Layer 7 of a small transformer language model trained on English Wikipedia (11 layers, counted from 0, width 64).
In attention head 1, each number of a token's query is one row of weights dot the token's vector x. The head spreads its attention over the tokens so far by the softmax of query dot key.

Query weights of the head. A number n stands for (n - 500) times 0.0013.
q0: 481,502,549,414,566,388,323,459,485,486,551,667,658,397,666,392,412,340,254,526,561,423,516,573,509,390,403,636,523,347,470,370,371,458,513,547,529,459,555,652,290,477,650,529,502,329,446,477,366,431,552,465,486,437,449,511,491,526,514,601,622,483,554,608
q1: 573,473,617,630,446,483,577,539,635,456,460,428,386,653,459,541,546,524,580,464,407,699,367,691,476,597,610,340,447,655,491,571,600,562,502,575,431,493,363,425,704,599,439,465,610,593,493,593,633,473,447,428,570,483,483,529,534,445,521,465,386,475,395,434
q2: 345,521,439,520,493,522,480,572,339,552,323,576,293,406,646,489,392,713,552,422,411,346,547,305,655,529,472,411,479,386,468,412,380,349,366,342,673,783,663,493,206,456,542,505,275,496,460,227,411,425,703,762,344,679,658,411,287,517,469,626,576,450,571,498
q3: 595,483,640,514,628,464,662,516,701,412,616,547,504,442,385,463,519,433,466,527,668,624,348,529,426,395,442,647,531,613,456,650,571,470,555,624,512,418,316,487,514,463,415,488,646,431,546,568,537,603,348,586,714,422,475,602,683,722,498,474,474,607,522,650
q4: 520,374,536,482,504,522,570,489,604,555,350,658,422,614,263,380,418,499,555,383,561,424,453,459,485,434,384,452,408,484,596,668,358,467,493,399,312,526,629,265,286,413,535,555,541,526,299,884,734,420,414,546,604,673,558,531,462,438,508,251,333,423,621,470
q5: 347,580,310,456,351,604,329,430,378,600,354,305,539,550,728,554,503,571,445,410,95,437,464,486,586,524,476,323,458,380,515,439,356,514,351,608,438,598,562,587,551,591,665,492,651,697,387,443,564,617,626,369,210,582,309,633,402,403,605,626,506,339,387,360
q6: 708,545,773,557,781,686,784,325,700,350,562,728,598,211,266,460,592,522,371,515,819,659,397,401,320,425,495,670,683,571,468,541,619,382,656,542,524,537,357,571,511,693,387,206,581,179,762,533,629,593,195,655,807,393,349,394,621,668,437,268,447,425,486,749
q7: 491,313,157,590,449,596,566,645,319,821,502,592,315,676,437,348,228,516,536,632,258,328,570,349,432,686,525,539,320,497,714,396,556,811,248,131,585,523,448,301,212,209,759,606,448,722,372,506,448,349,579,511,567,722,528,595,474,503,366,364,401,272,468,215
q8: 217,301,571,468,375,433,580,746,473,650,480,299,522,505,530,294,482,492,508,611,458,389,456,340,586,617,514,315,336,522,595,405,381,476,428,219,700,688,555,210,282,522,502,578,364,544,469,565,323,473,658,515,396,508,698,437,301,549,474,595,568,414,564,334
q9: 434,359,300,465,339,538,763,719,262,773,258,385,541,279,418,537,500,594,558,318,328,454,325,498,745,489,481,467,514,393,374,506,638,511,494,410,629,517,482,393,355,373,546,458,392,410,504,383,419,329,454,557,804,514,338,439,488,579,360,508,333,542,522,414
q10: 526,623,610,436,710,592,479,427,499,619,422,500,688,364,548,526,619,670,531,760,404,470,263,449,439,406,519,509,518,541,647,449,464,436,538,489,614,609,556,552,544,620,400,429,501,255,580,408,701,566,625,606,556,545,472,365,731,552,563,459,575,449,344,534
q11: 497,361,359,398,497,349,467,394,610,541,456,411,502,496,463,306,348,588,447,474,471,488,619,378,638,776,344,846,558,272,314,582,500,729,590,493,449,464,489,527,588,372,509,398,515,503,438,675,415,323,371,315,653,523,527,528,535,506,375,382,532,611,568,452
q12: 537,570,322,476,320,454,526,671,490,484,623,561,431,672,395,633,442,442,513,467,697,423,485,487,360,449,492,498,381,546,517,535,484,595,536,453,555,465,386,584,355,467,695,561,604,653,362,486,499,512,584,593,428,588,317,670,374,409,582,458,527,579,618,503
q13: 425,476,721,429,514,570,490,561,466,434,473,239,563,351,466,546,630,569,524,481,469,566,551,673,342,526,556,459,691,414,454,437,332,234,534,442,568,420,575,399,530,803,408,524,539,308,489,584,594,471,514,518,501,363,403,288,435,486,572,566,457,345,430,667
q14: 570,520,786,455,456,335,754,506,590,584,649,482,600,423,401,558,576,498,466,530,670,543,447,365,585,558,477,704,520,512,474,457,556,280,589,677,582,555,463,343,427,536,343,463,556,410,593,550,386,391,479,551,634,341,634,212,651,843,449,210,471,267,536,500
q15: 722,626,590,573,776,630,710,254,670,536,738,956,327,385,304,508,571,401,583,582,722,570,504,360,397,249,376,632,509,591,617,455,655,404,655,518,351,414,423,495,448,608,395,452,663,334,526,507,396,567,463,634,620,379,520,419,661,869,535,255,515,358,514,617
q16: 419,495,562,673,666,556,456,488,498,548,466,425,478,529,518,458,547,436,450,465,549,465,505,426,454,371,405,517,394,382,681,494,513,514,457,508,592,554,603,363,353,562,510,566,539,607,354,469,535,494,403,467,523,635,669,587,419,473,360,429,390,579,443,399
q17: 618,512,543,362,532,583,485,424,517,413,643,585,598,256,519,487,441,507,449,682,539,485,391,504,413,723,466,620,636,551,326,581,461,543,494,489,556,425,214,746,654,472,592,464,518,462,728,407,510,546,552,435,513,238,445,591,638,470,531,587,642,642,522,629
q18: 373,408,513,554,533,381,494,487,650,483,299,408,486,547,367,559,503,440,543,320,470,509,499,544,482,341,637,326,398,514,450,384,452,488,476,516,585,616,586,387,267,425,537,584,469,627,384,570,607,450,495,505,569,679,685,599,395,441,584,524,530,577,602,360
q19: 714,566,512,286,673,629,609,290,637,450,688,643,577,255,553,434,459,609,534,617,623,545,358,415,453,585,448,808,751,517,333,655,360,445,653,718,293,366,355,820,825,635,582,343,596,294,684,354,331,656,496,284,568,221,192,361,812,712,319,479,585,562,336,691
q20: 730,592,547,446,683,542,653,350,682,470,605,596,592,337,331,558,644,534,592,577,693,585,415,601,344,371,441,692,692,649,378,691,524,514,626,675,415,299,274,760,640,487,361,481,670,296,648,586,579,611,292,495,666,382,123,576,591,528,476,353,497,690,389,720
q21: 607,671,182,580,495,461,487,421,551,672,485,404,321,613,249,653,429,599,635,252,502,470,643,500,577,525,463,397,531,557,477,424,746,682,384,334,484,484,452,543,419,351,532,439,406,642,531,680,620,631,419,737,548,700,469,480,375,443,798,482,382,471,655,418
q22: 725,504,900,483,974,613,550,301,716,465,607,467,574,252,481,627,542,576,695,714,674,693,369,554,194,405,391,735,824,600,318,680,511,109,762,650,470,316,382,738,787,880,387,445,768,168,699,493,619,677,440,183,583,128,379,268,707,603,351,485,633,745,294,869
q23: 565,383,485,274,637,611,444,554,540,650,438,605,399,492,517,562,577,500,473,526,478,523,497,472,225,476,394,577,376,580,618,581,459,598,538,452,521,526,481,497,592,404,550,377,552,636,317,465,430,503,451,593,612,608,494,691,652,430,498,377,464,603,524,515
q24: 450,297,527,470,627,388,630,650,474,503,404,223,222,574,626,432,395,462,580,446,382,417,689,416,411,672,489,269,413,472,735,514,352,487,301,508,589,566,644,334,436,680,499,434,393,551,300,429,425,585,729,456,367,381,666,491,678,361,436,533,623,414,678,331
q25: 422,667,449,279,517,279,346,386,557,623,508,544,405,620,539,427,467,557,322,646,563,438,600,502,544,393,618,519,635,493,523,522,447,415,712,222,347,398,607,422,605,371,679,847,763,416,488,339,457,635,692,400,324,443,592,345,577,565,534,626,441,462,386,437
q26: 516,432,655,508,503,416,609,290,556,592,525,647,493,475,401,305,562,607,420,598,457,396,202,384,585,595,521,711,613,582,352,438,599,449,408,585,487,558,577,528,562,517,469,332,554,347,549,531,710,480,378,393,788,484,529,398,675,571,427,343,429,446,340,485
q27: 247,308,584,397,430,435,310,569,261,667,345,376,516,531,459,548,527,393,604,477,371,494,421,574,587,543,488,376,408,638,568,455,402,322,417,338,605,456,540,421,584,534,542,398,581,491,402,702,463,465,592,464,385,469,789,382,397,297,537,583,496,494,646,452
q28: 586,359,348,352,312,494,331,524,495,436,463,566,443,589,737,483,365,560,546,411,629,524,517,409,605,544,413,567,323,438,364,564,478,705,317,388,521,493,589,548,445,322,448,373,291,764,417,538,477,400,418,685,525,552,400,603,286,412,526,395,772,504,616,506
q29: 364,346,505,515,552,592,494,458,479,577,552,738,435,676,541,366,477,437,383,467,518,412,681,290,585,394,523,653,175,585,562,494,542,693,282,287,456,578,564,456,494,284,520,506,464,537,400,528,323,483,604,392,399,499,625,571,353,513,626,595,601,490,664,390
q30: 512,366,578,747,590,440,730,496,571,449,423,601,423,564,508,264,434,652,361,549,592,389,247,480,395,539,575,458,603,544,477,430,506,480,352,369,323,689,456,438,368,684,405,316,588,392,554,501,546,310,455,538,646,487,412,513,463,645,498,262,408,504,412,547
q31: 408,495,291,578,320,507,513,612,496,523,372,628,687,628,453,452,446,517,402,370,587,408,434,297,691,577,553,500,391,462,414,519,507,756,524,594,382,480,308,472,451,290,416,439,566,544,554,448,445,320,399,439,571,478,479,521,357,461,378,421,409,585,394,384

Each question shows a short text with each token's key, already scaled and adjusted for position as the last token sees it. A number n stands for (n - 500) times 0.0018.

Then comes the last token's vector x. A number n stands for (n - 500) times 0.0062.

0 "appointed ": 471,528,483,446,361,641,295,670,502,676,546,496,552,412,566,502,562,544,491,601,430,477,478,274,463,460,678,341,592,482,584,480
1 "coun": 516,461,526,414,532,640,335,598,586,521,454,409,498,607,710,623,397,589,450,545,397,485,561,329,489,403,619,491,622,562,566,342
2 "sel": 444,515,494,466,509,506,504,453,479,570,559,394,520,549,557,574,563,531,458,565,525,543,510,188,365,619,544,443,534,482,497,430
3 ". ": 775,387,551,342,524,795,267,589,673,405,524,554,391,515,457,373,539,404,545,516,278,531,367,300,584,395,585,578,443,546,583,613
4 "In ": 514,473,611,373,422,718,322,688,770,595,486,615,583,393,472,432,531,479,463,465,390,598,380,346,518,494,657,486,525,629,618,535
5 "201": 390,598,521,330,500,618,381,502,554,404,523,488,522,456,409,566,644,451,529,518,382,547,454,223,290,405,581,382,496,480,602,535
6 "8": 329,489,588,364,553,647,242,634,479,448,600,539,474,412,592,622,543,390,475,542,342,557,473,72,244,436,555,340,500,541,530,704
x: 383,565,242,543,562,512,459,565,327,526,379,496,472,563,507,727,479,418,497,472,382,380,350,615,511,500,483,529,360,639,465,438,480,390,528,685,504,395,486,606,512,385,539,644,394,650,478,674,398,527,758,421,400,564,598,596,523,257,518,546,595,510,559,111
Which token does the last token look at most, and with what share of its attention? 3 ". ", with about 70%

0 "ro": 536,543,465,628,529,473,639,452,374,493,685,541,415,462,522,601,490,486,495,604,579,551,555,339,386,581,615,343,435,456,533,477
1 "p ": 483,526,459,492,488,553,358,706,448,620,534,462,495,356,588,545,455,464,546,621,396,554,463,391,503,384,603,347,537,484,550,567
2 "circ": 547,465,496,455,509,592,440,474,553,539,488,405,427,584,678,632,422,498,489,603,447,543,539,231,411,629,539,466,650,552,669,487
3 "le ": 555,545,456,444,506,587,356,700,508,662,489,477,490,353,560,522,518,499,497,588,387,594,413,356,501,410,599,345,583,563,544,580
4 "disc": 540,402,485,457,544,690,384,496,490,515,606,359,525,612,585,537,490,457,453,579,456,552,561,335,466,534,655,486,716,532,636,417
5 "over": 451,516,483,501,553,593,474,516,665,640,497,553,546,504,556,571,475,429,572,492,477,589,498,323,454,550,645,501,604,657,638,532
6 "ies ": 419,534,505,381,534,689,327,672,631,614,472,562,445,397,591,429,479,461,471,505,411,618,413,225,475,564,602,448,606,656,545,606
x: 373,230,291,468,568,516,495,443,402,559,559,416,471,480,560,224,444,461,472,435,544,469,360,475,590,608,530,418,554,527,471,515,639,477,515,490,552,512,525,590,535,381,510,660,401,456,550,598,590,565,648,418,632,419,440,456,476,528,451,549,581,430,532,452
Which token does the last token look at most? 6 "ies "

0 "ence": 419,530,560,440,422,682,312,571,530,547,719,516,512,409,595,610,481,596,470,618,402,543,557,205,427,415,564,464,540,502,558,595
1 "-": 443,476,515,484,450,645,440,579,578,673,638,456,393,394,550,536,447,549,483,635,492,496,499,339,465,478,599,363,569,554,588,599
2 "fic": 485,404,445,528,499,437,594,380,357,437,510,464,506,685,654,567,464,486,576,532,565,528,531,310,391,595,488,463,553,448,552,417
3 "tion ": 538,552,446,474,511,588,345,675,481,728,537,473,480,365,641,587,513,503,520,590,423,538,466,356,486,422,611,358,645,550,528,576
4 "writer ": 585,532,529,366,489,638,211,721,299,612,580,353,527,384,632,566,523,504,519,526,345,599,460,350,458,333,551,352,677,448,574,522
5 "Alexander ": 484,496,557,347,532,599,309,718,354,500,557,386,477,432,567,588,557,480,539,508,331,577,510,481,522,258,599,425,419,370,609,437
6 "K": 595,498,472,504,581,467,465,575,418,447,533,478,574,475,436,514,494,548,487,526,535,597,532,289,406,449,482,408,383,387,442,488
x: 305,820,554,618,474,518,476,451,495,585,362,648,489,556,428,563,582,411,539,608,526,511,449,483,543,642,437,561,494,594,515,410,490,765,504,638,485,654,545,428,502,371,587,429,500,589,384,615,529,535,527,518,495,599,523,536,468,524,550,460,516,477,582,509
Which two tokens does the last token look at most, in order? 4 "writer ", 5 "Alexander "

0 "voc": 516,444,577,527,601,510,450,470,504,493,575,521,641,524,608,571,487,491,595,509,499,494,498,399,415,613,500,566,537,485,555,581
1 "ate ": 465,550,470,474,457,640,279,753,425,655,515,451,544,376,586,536,504,481,477,596,397,581,455,369,520,423,606,324,650,534,586,521
2 "Pro": 463,446,520,522,533,570,502,491,384,574,581,444,512,558,594,605,515,567,485,523,556,566,594,347,414,419,627,434,533,380,607,446
3 "gr": 455,449,569,511,491,401,504,447,399,493,540,458,585,526,535,557,385,575,380,501,496,492,477,433,457,555,513,426,505,384,386,483
4 "am ": 537,489,500,399,516,575,305,728,370,597,607,420,490,356,621,602,512,539,479,587,341,568,480,499,523,296,602,407,458,391,532,572
5 "(": 531,461,573,382,553,611,182,635,618,526,487,432,602,412,502,385,560,489,521,434,367,655,310,377,515,448,343,494,612,504,431,624
6 "a ": 474,462,690,353,460,665,205,671,629,587,509,501,435,326,533,612,488,444,524,361,310,557,340,464,444,417,548,448,516,585,450,551
x: 583,403,418,342,419,562,489,483,472,529,307,507,531,433,486,80,431,567,542,513,427,550,453,465,642,561,526,541,385,254,509,445,577,565,628,517,420,519,467,518,525,544,463,561,564,346,347,438,585,419,373,592,490,444,630,443,455,454,546,528,527,601,376,343
Which two tokens does the last token look at most, in order? 6 "a ", 5 "("

0 "ti": 560,565,489,579,549,564,615,408,433,511,635,540,435,461,585,514,497,448,496,599,601,613,529,397,472,587,510,562,549,514,528,594
1 "a": 509,481,517,482,406,512,465,488,447,453,718,653,470,386,516,599,426,536,596,578,463,543,572,280,400,466,578,390,367,430,501,542
2 ", ": 468,500,526,387,409,669,303,680,578,625,609,482,414,372,516,454,414,509,415,604,409,569,404,259,448,439,519,364,480,515,526,576
3 "S": 430,547,472,530,606,422,474,568,341,490,478,508,514,502,584,615,524,443,609,481,541,604,594,238,380,462,527,325,428,472,517,468
4 "ak": 458,555,401,542,490,482,526,548,423,492,476,556,546,504,418,478,269,599,415,557,546,626,484,385,439,463,555,443,369,506,453,496
5 "ha ": 497,491,512,343,506,532,283,690,402,580,605,441,447,366,598,638,555,518,487,538,283,553,450,404,461,284,626,362,395,406,515,541
6 "Republ": 331,522,583,423,539,543,450,458,565,497,580,427,505,500,502,630,492,434,675,383,345,515,526,235,370,225,544,394,318,330,484,505
x: 409,761,386,568,344,323,472,492,519,470,429,504,502,423,621,628,307,575,481,457,395,230,559,513,475,433,396,620,391,625,439,469,461,697,443,440,533,461,647,454,462,463,478,530,531,771,628,517,433,558,454,729,435,500,413,482,535,510,605,436,569,398,567,512
Which token does the last token look at most, and with what share of its attention? 2 ", ", with about 70%

0 "gr": 567,565,486,535,467,410,500,445,293,535,613,439,568,486,612,594,636,491,484,491,504,512,490,360,414,583,526,398,533,390,396,470
1 "am ": 485,549,450,466,463,602,289,765,459,641,565,424,506,328,609,566,473,478,500,634,358,558,462,392,514,347,623,354,530,492,551,555
2 "(": 499,476,566,330,494,638,118,646,644,523,446,447,603,419,490,395,425,533,442,503,334,624,331,346,514,438,377,483,589,535,448,597
3 "a ": 531,457,623,302,412,667,185,677,648,615,503,504,417,343,537,601,520,535,378,469,343,523,379,377,433,418,586,405,512,586,474,527
4 "cour": 529,432,488,450,523,614,336,660,506,490,581,368,411,522,645,749,542,476,447,600,408,542,504,390,496,410,584,385,490,574,575,375
5 "t": 368,470,615,349,499,617,324,533,535,456,680,581,362,401,662,712,625,409,578,473,336,552,512,250,428,502,603,432,434,496,626,579
6 "-": 453,509,513,407,473,490,436,558,502,679,522,416,438,441,629,625,496,494,492,521,502,494,519,268,342,495,587,291,567,483,512,528
x: 439,221,326,509,493,538,550,555,445,540,295,621,508,388,411,363,545,578,603,537,506,625,616,631,574,472,592,410,290,481,528,469,724,590,396,476,448,580,357,563,509,569,462,477,548,415,523,466,571,642,539,646,355,434,621,520,379,574,469,592,588,453,502,379
Which token does the last token look at most, and with what share of its attention? 2 "(", with about 50%

0 "the ": 456,552,453,374,398,670,217,687,717,702,524,518,418,343,563,603,463,563,370,588,347,520,413,257,450,397,651,350,442,564,463,566
1 "largest ": 499,514,525,330,435,669,133,705,662,762,510,403,492,384,584,592,424,578,389,614,295,470,458,173,391,389,676,284,586,543,485,489
2 "non": 524,472,518,365,429,562,223,627,475,569,560,400,542,468,607,567,516,520,483,546,421,606,517,316,431,447,544,413,601,467,557,478
3 "-": 567,437,590,353,450,584,356,557,619,725,529,434,334,430,568,607,561,544,439,566,409,494,496,263,404,436,619,319,558,508,527,529
4 "comm": 533,455,449,514,501,589,526,463,425,473,615,451,491,497,558,619,474,508,454,650,553,533,510,256,353,585,566,401,443,440,490,520
5 "erc": 517,371,538,521,499,468,535,423,451,606,612,478,503,590,535,581,504,452,479,504,531,524,600,323,368,487,585,482,568,389,509,360
6 "ial ": 439,438,549,386,560,575,303,707,585,753,511,395,426,384,656,660,461,490,437,546,380,488,465,330,458,418,655,304,546,535,497,561
x: 566,264,407,624,463,494,612,450,462,585,467,568,629,503,512,119,483,634,598,434,466,373,546,491,592,517,528,465,439,501,465,465,611,557,509,511,430,472,365,494,576,462,599,533,469,428,580,438,502,514,524,527,532,415,588,548,517,531,539,574,452,533,608,410
Which token does the last token look at most? 0 "the "

0 "C": 468,464,576,467,580,657,410,525,505,419,577,542,426,515,594,573,491,563,533,552,449,563,567,290,521,436,560,498,400,470,550,522
1 "P": 458,480,582,457,545,621,412,512,402,465,567,549,448,491,556,623,483,535,502,506,438,618,579,240,441,370,552,406,402,406,506,548
2 "C": 524,428,547,451,581,652,415,526,492,415,577,549,429,513,583,582,471,500,562,530,465,582,561,307,524,430,555,502,386,458,537,523
3 "S": 491,491,454,508,581,520,437,554,385,495,541,550,412,525,626,617,479,456,615,510,498,600,594,185,427,471,539,344,373,464,515,528
4 "'": 605,493,604,444,503,586,546,485,383,465,520,603,415,467,414,531,443,464,499,487,387,690,432,480,481,401,465,516,407,441,442,646
5 "s ": 436,446,641,369,530,625,257,698,632,654,536,412,486,283,601,662,536,505,440,489,290,531,396,366,459,392,619,421,428,480,465,609
6 "requ": 465,460,557,542,612,502,386,414,548,506,481,381,426,564,654,560,490,473,504,502,464,447,464,278,414,561,528,450,624,530,505,467
x: 620,777,467,571,418,391,605,496,411,596,463,597,572,441,584,612,516,488,515,590,397,359,290,354,478,382,628,633,255,460,591,596,601,530,437,536,459,535,522,624,414,515,552,603,487,467,650,552,338,356,667,541,509,254,612,505,498,620,520,434,414,507,483,473
Which token does the last token look at most? 5 "s "

0 "ports ": 459,525,443,481,489,627,254,723,542,660,524,444,530,383,733,552,484,479,537,625,381,512,487,295,460,484,611,411,664,551,564,608
1 "about ": 494,467,537,404,409,713,411,642,731,584,459,587,364,419,511,462,374,496,420,575,404,519,475,272,487,497,677,373,473,611,706,566
2 "U": 483,430,444,577,604,536,529,489,489,574,527,395,384,598,631,573,544,462,609,599,601,553,594,178,391,503,536,344,444,485,521,461
3 "F": 499,434,563,457,570,551,402,565,493,471,487,552,505,515,594,656,509,502,502,465,464,583,571,261,430,438,511,425,325,392,454,547
4 "O ": 551,488,520,353,506,609,270,717,453,628,522,482,482,348,586,593,566,534,440,573,316,605,423,348,476,324,582,387,491,446,464,600
5 "sp": 550,439,506,534,602,564,493,473,465,557,479,468,392,661,478,559,462,536,487,631,497,592,529,182,422,522,502,401,459,408,482,395
6 "ott": 448,536,528,434,610,649,441,447,485,493,550,470,490,566,555,626,451,541,597,491,499,630,527,309,391,560,538,561,572,509,563,548
x: 426,731,209,374,325,499,542,655,668,549,569,603,451,503,548,650,497,411,568,526,453,703,469,462,452,471,473,534,563,406,626,357,552,491,526,438,524,458,540,328,419,385,458,510,573,488,582,332,513,513,744,473,590,296,458,490,318,379,502,469,424,406,533,284
Which token does the last token look at most? 4 "O "

0 "or": 524,550,493,489,482,506,467,472,566,500,677,568,439,383,595,562,474,498,482,590,504,539,474,349,451,551,561,508,470,536,493,547
1 ", ": 411,508,499,404,408,681,283,679,585,622,618,470,435,359,544,461,465,510,398,624,407,548,412,246,441,431,525,383,514,516,532,585
2 "tran": 470,495,514,532,482,553,474,467,561,616,618,413,574,545,583,552,517,546,536,558,536,527,544,232,412,672,627,445,622,545,621,408
3 "scor": 484,411,567,470,545,627,449,481,601,580,621,426,609,496,464,542,500,536,528,471,438,542,488,389,405,373,544,553,533,432,430,431
4 "tical ": 513,494,492,444,532,629,399,580,559,648,455,486,573,447,556,552,571,510,507,511,425,540,392,475,553,500,598,356,706,565,480,504
5 "s": 424,556,344,490,559,553,323,578,433,602,482,445,449,518,730,615,496,478,543,512,459,463,584,218,391,546,568,315,659,537,602,440
6 "ens": 537,526,312,488,501,551,388,580,393,647,642,494,440,553,592,589,562,560,475,570,510,594,570,150,391,547,574,351,475,463,573,445
x: 345,727,269,386,452,452,398,508,512,735,575,566,493,687,552,523,444,641,509,395,501,501,572,467,413,417,619,397,583,494,542,363,623,573,425,548,545,525,345,462,603,459,503,487,547,601,420,465,515,505,702,498,455,889,302,425,426,511,450,446,340,321,457,421
Which token does the last token look at most? 1 ", "

0 "to ": 530,540,457,443,380,708,489,597,687,652,556,542,510,421,514,386,531,530,433,586,516,537,454,311,469,450,704,439,525,550,619,580
1 "expl": 419,495,476,489,537,593,392,473,540,505,537,335,375,644,639,647,460,619,423,576,414,457,511,248,465,513,528,447,484,484,495,457
2 "ore ": 579,472,490,455,429,698,446,604,665,582,576,591,470,344,453,360,472,487,527,564,425,533,422,239,462,604,686,347,540,613,636,557
3 "the ": 516,483,522,403,495,629,301,654,673,656,508,521,441,345,565,538,535,512,423,533,402,540,402,316,478,482,647,364,552,591,499,561
4 "my": 491,442,645,377,497,664,426,477,634,486,501,548,417,461,494,571,595,489,509,532,427,621,489,281,502,497,591,471,467,605,612,511
5 "ster": 554,440,542,433,465,492,477,504,415,509,703,487,547,425,564,579,423,507,453,589,520,586,510,306,379,576,573,407,578,503,508,476
6 "ies ": 469,522,476,378,554,625,284,685,591,684,492,480,428,407,679,526,470,487,446,536,411,555,427,209,457,517,619,396,586,582,522,547
x: 391,249,287,392,479,519,525,474,347,544,506,474,512,511,538,187,482,478,519,475,618,356,341,451,546,564,556,437,484,549,487,453,624,525,491,532,542,569,511,518,551,453,571,626,407,464,681,563,530,533,617,422,665,433,421,461,505,571,431,533,555,446,583,435
Which token does the last token look at most, and with what share of its attention? 2 "ore ", with about 30%

0 ", ": 413,494,467,411,405,704,250,674,581,605,591,472,442,367,528,479,560,512,403,644,407,547,401,213,404,443,520,365,511,546,518,581
1 "S": 549,469,540,505,621,449,445,567,325,480,462,486,505,507,617,639,552,427,596,478,498,600,595,226,358,455,520,318,454,486,526,480
2 "ak": 317,615,365,562,500,506,511,550,426,499,495,536,548,491,428,487,637,492,485,547,549,618,477,386,431,467,555,437,370,499,456,513
3 "ha ": 559,510,501,367,471,541,276,692,407,574,598,433,456,361,613,652,493,515,479,584,279,539,465,404,461,274,628,372,388,403,513,546
4 "Republ": 563,447,668,389,512,544,450,446,567,489,591,421,511,492,509,629,660,453,591,422,339,506,527,239,371,229,542,407,322,334,483,517
5 "ic": 468,426,560,391,511,668,269,569,439,421,655,594,458,463,572,653,563,489,410,601,393,572,460,164,277,579,605,333,398,497,529,591
6 ", ": 411,494,602,333,467,669,257,676,584,562,671,459,369,409,560,492,583,446,535,485,333,558,403,218,442,493,506,370,421,469,542,562
x: 542,202,452,453,392,430,341,513,484,494,495,438,462,578,437,222,378,499,387,570,586,444,396,427,522,604,514,569,473,483,536,584,610,631,330,505,438,416,497,537,538,433,527,488,515,577,548,477,439,574,476,490,454,673,407,522,460,486,502,446,499,469,431,323
Which token does the last token look at most? 0 ", "

0 "ues ": 437,491,490,465,471,660,237,740,478,607,523,482,512,404,649,534,494,500,551,617,390,549,496,303,479,468,584,359,619,547,580,533
1 "from ": 519,531,472,462,428,697,356,741,671,685,503,572,446,405,535,455,502,506,447,560,459,581,483,356,525,450,618,386,532,532,617,583
2 "the ": 520,478,548,372,452,659,278,677,658,664,578,534,413,349,584,619,484,564,388,535,354,557,433,317,436,419,627,372,483,536,483,586
3 "Mos": 564,438,518,466,494,574,487,529,508,562,479,488,446,588,559,695,527,556,457,525,464,552,597,301,419,375,551,413,388,507,458,412
4 "c": 594,410,619,462,527,619,533,503,534,509,593,519,527,588,486,467,485,532,508,474,539,572,582,380,493,479,500,557,511,478,531,526
5 "ow ": 467,427,540,349,528,588,271,703,519,678,605,410,474,327,643,674,544,504,451,575,301,524,443,397,490,316,624,415,404,398,427,579
6 "A": 580,504,393,519,525,505,532,530,466,602,614,470,463,519,573,561,482,478,542,586,610,600,636,228,416,449,576,387,419,365,573,460
x: 399,779,456,558,362,468,518,528,521,561,562,523,490,529,502,524,504,517,437,462,509,560,318,441,528,511,637,445,481,668,500,454,445,843,476,447,420,747,530,496,531,389,462,437,538,582,423,549,551,561,403,601,467,713,676,469,571,506,505,629,572,470,522,425
Which token does the last token look at most? 2 "the "

0 "ploy": 495,542,508,510,546,589,474,373,522,490,610,459,478,610,575,585,578,611,494,555,471,502,498,191,373,573,552,541,531,476,489,464
1 "ed ": 456,514,431,506,440,672,354,707,565,657,510,543,556,401,498,433,509,503,527,589,452,511,424,327,447,498,665,344,642,577,620,536
2 "\"": 554,422,598,360,448,785,335,472,583,512,282,583,511,388,269,389,428,392,530,486,326,737,319,369,637,403,543,635,553,624,611,567
3 "U": 463,426,461,510,557,583,465,523,501,566,519,440,418,552,587,589,496,468,533,596,552,597,549,189,413,452,515,353,411,474,477,500
4 "f": 491,434,615,448,526,556,490,586,557,473,326,672,505,540,507,618,507,521,456,448,454,644,492,352,557,427,512,501,291,521,487,589
5 "o": 491,472,502,457,469,425,472,471,322,534,551,533,498,525,538,599,576,454,499,547,445,485,567,283,389,550,539,354,350,339,405,514
6 "SE": 428,550,532,326,595,649,300,582,600,558,622,449,453,461,561,603,449,356,571,550,423,604,543,204,440,445,529,487,430,455,530,589
x: 356,710,305,564,204,648,443,430,526,602,450,482,602,506,518,521,394,501,401,397,398,503,365,506,491,581,387,397,561,623,407,470,226,755,432,436,474,555,519,459,600,445,552,519,541,427,394,600,594,583,465,544,317,510,493,553,547,469,479,683,505,534,637,246
Which token does the last token look at most, and with what share of its attention? 2 "\"", with about 100%

0 "a ": 493,530,452,366,413,645,210,681,593,678,497,458,399,374,599,623,492,545,393,610,369,522,433,335,436,371,618,379,513,569,474,520
1 "range ": 481,577,416,447,481,627,255,754,539,795,442,436,525,432,627,561,558,565,417,652,451,540,479,284,438,482,613,324,637,563,491,491
2 "of ": 548,497,545,407,445,775,371,653,739,756,410,565,439,408,440,482,502,488,420,556,434,600,456,328,532,474,669,424,532,608,590,576
3 "commun": 594,462,607,423,551,524,356,451,521,610,477,432,475,634,636,634,494,489,562,450,440,535,568,187,409,376,531,455,551,373,565,449
4 "ic": 444,479,482,535,469,607,459,519,495,558,539,557,504,537,461,559,424,573,456,564,564,580,476,344,413,528,571,385,493,488,521,438
5 "ative ": 421,440,541,385,547,644,297,702,629,740,539,428,461,434,588,574,576,465,477,520,352,529,462,313,446,388,630,323,598,519,535,554
6 "abil": 481,488,450,463,557,516,351,523,494,620,574,409,414,571,750,621,524,468,531,516,507,462,586,248,379,463,556,433,652,467,597,486
x: 566,814,308,532,413,373,435,662,531,638,481,577,527,506,507,564,451,659,504,502,425,334,310,634,428,424,566,476,440,608,534,518,579,627,457,466,470,528,507,580,493,556,518,548,604,496,500,385,304,500,551,536,654,475,536,431,467,579,508,412,494,465,576,320
Which token does the last token look at most, and with what share of its attention? 1 "range ", with about 30%

0 "si": 476,512,495,508,531,481,581,285,439,352,589,546,483,538,460,489,441,549,444,538,508,546,516,424,442,645,514,624,485,460,505,526
1 "ast": 585,503,543,483,477,642,530,397,510,557,665,546,442,437,508,551,482,503,489,550,560,602,553,330,456,500,582,489,567,474,539,506
2 "s": 564,459,543,446,427,580,388,568,518,585,669,579,431,406,567,636,419,552,553,567,392,516,575,165,426,467,637,324,418,536,584,587
3 ", ": 569,479,546,357,437,696,279,689,629,632,588,488,441,373,517,428,442,495,421,590,388,582,384,224,441,464,547,383,503,550,532,593
4 "in ": 500,515,585,364,422,696,372,721,704,633,492,588,490,370,494,371,467,538,448,509,453,625,399,401,526,441,612,446,593,610,622,608
5 "order ": 553,533,538,361,529,625,261,766,553,602,468,454,472,495,572,553,549,476,442,556,388,622,380,221,458,468,619,352,517,613,634,510
6 "to ": 522,485,587,389,416,699,523,569,693,647,491,535,540,464,490,380,512,439,492,470,465,634,444,279,490,463,714,478,564,588,609,546
x: 490,562,262,446,561,410,651,386,392,525,493,441,359,290,499,159,446,402,476,576,550,460,371,576,556,505,546,618,630,676,521,528,752,509,505,394,334,525,613,395,531,384,484,585,422,548,395,633,572,385,577,522,384,361,426,604,562,541,464,534,586,453,526,469
Which two tokens does the last token look at most, in order? 5 "order ", 4 "in "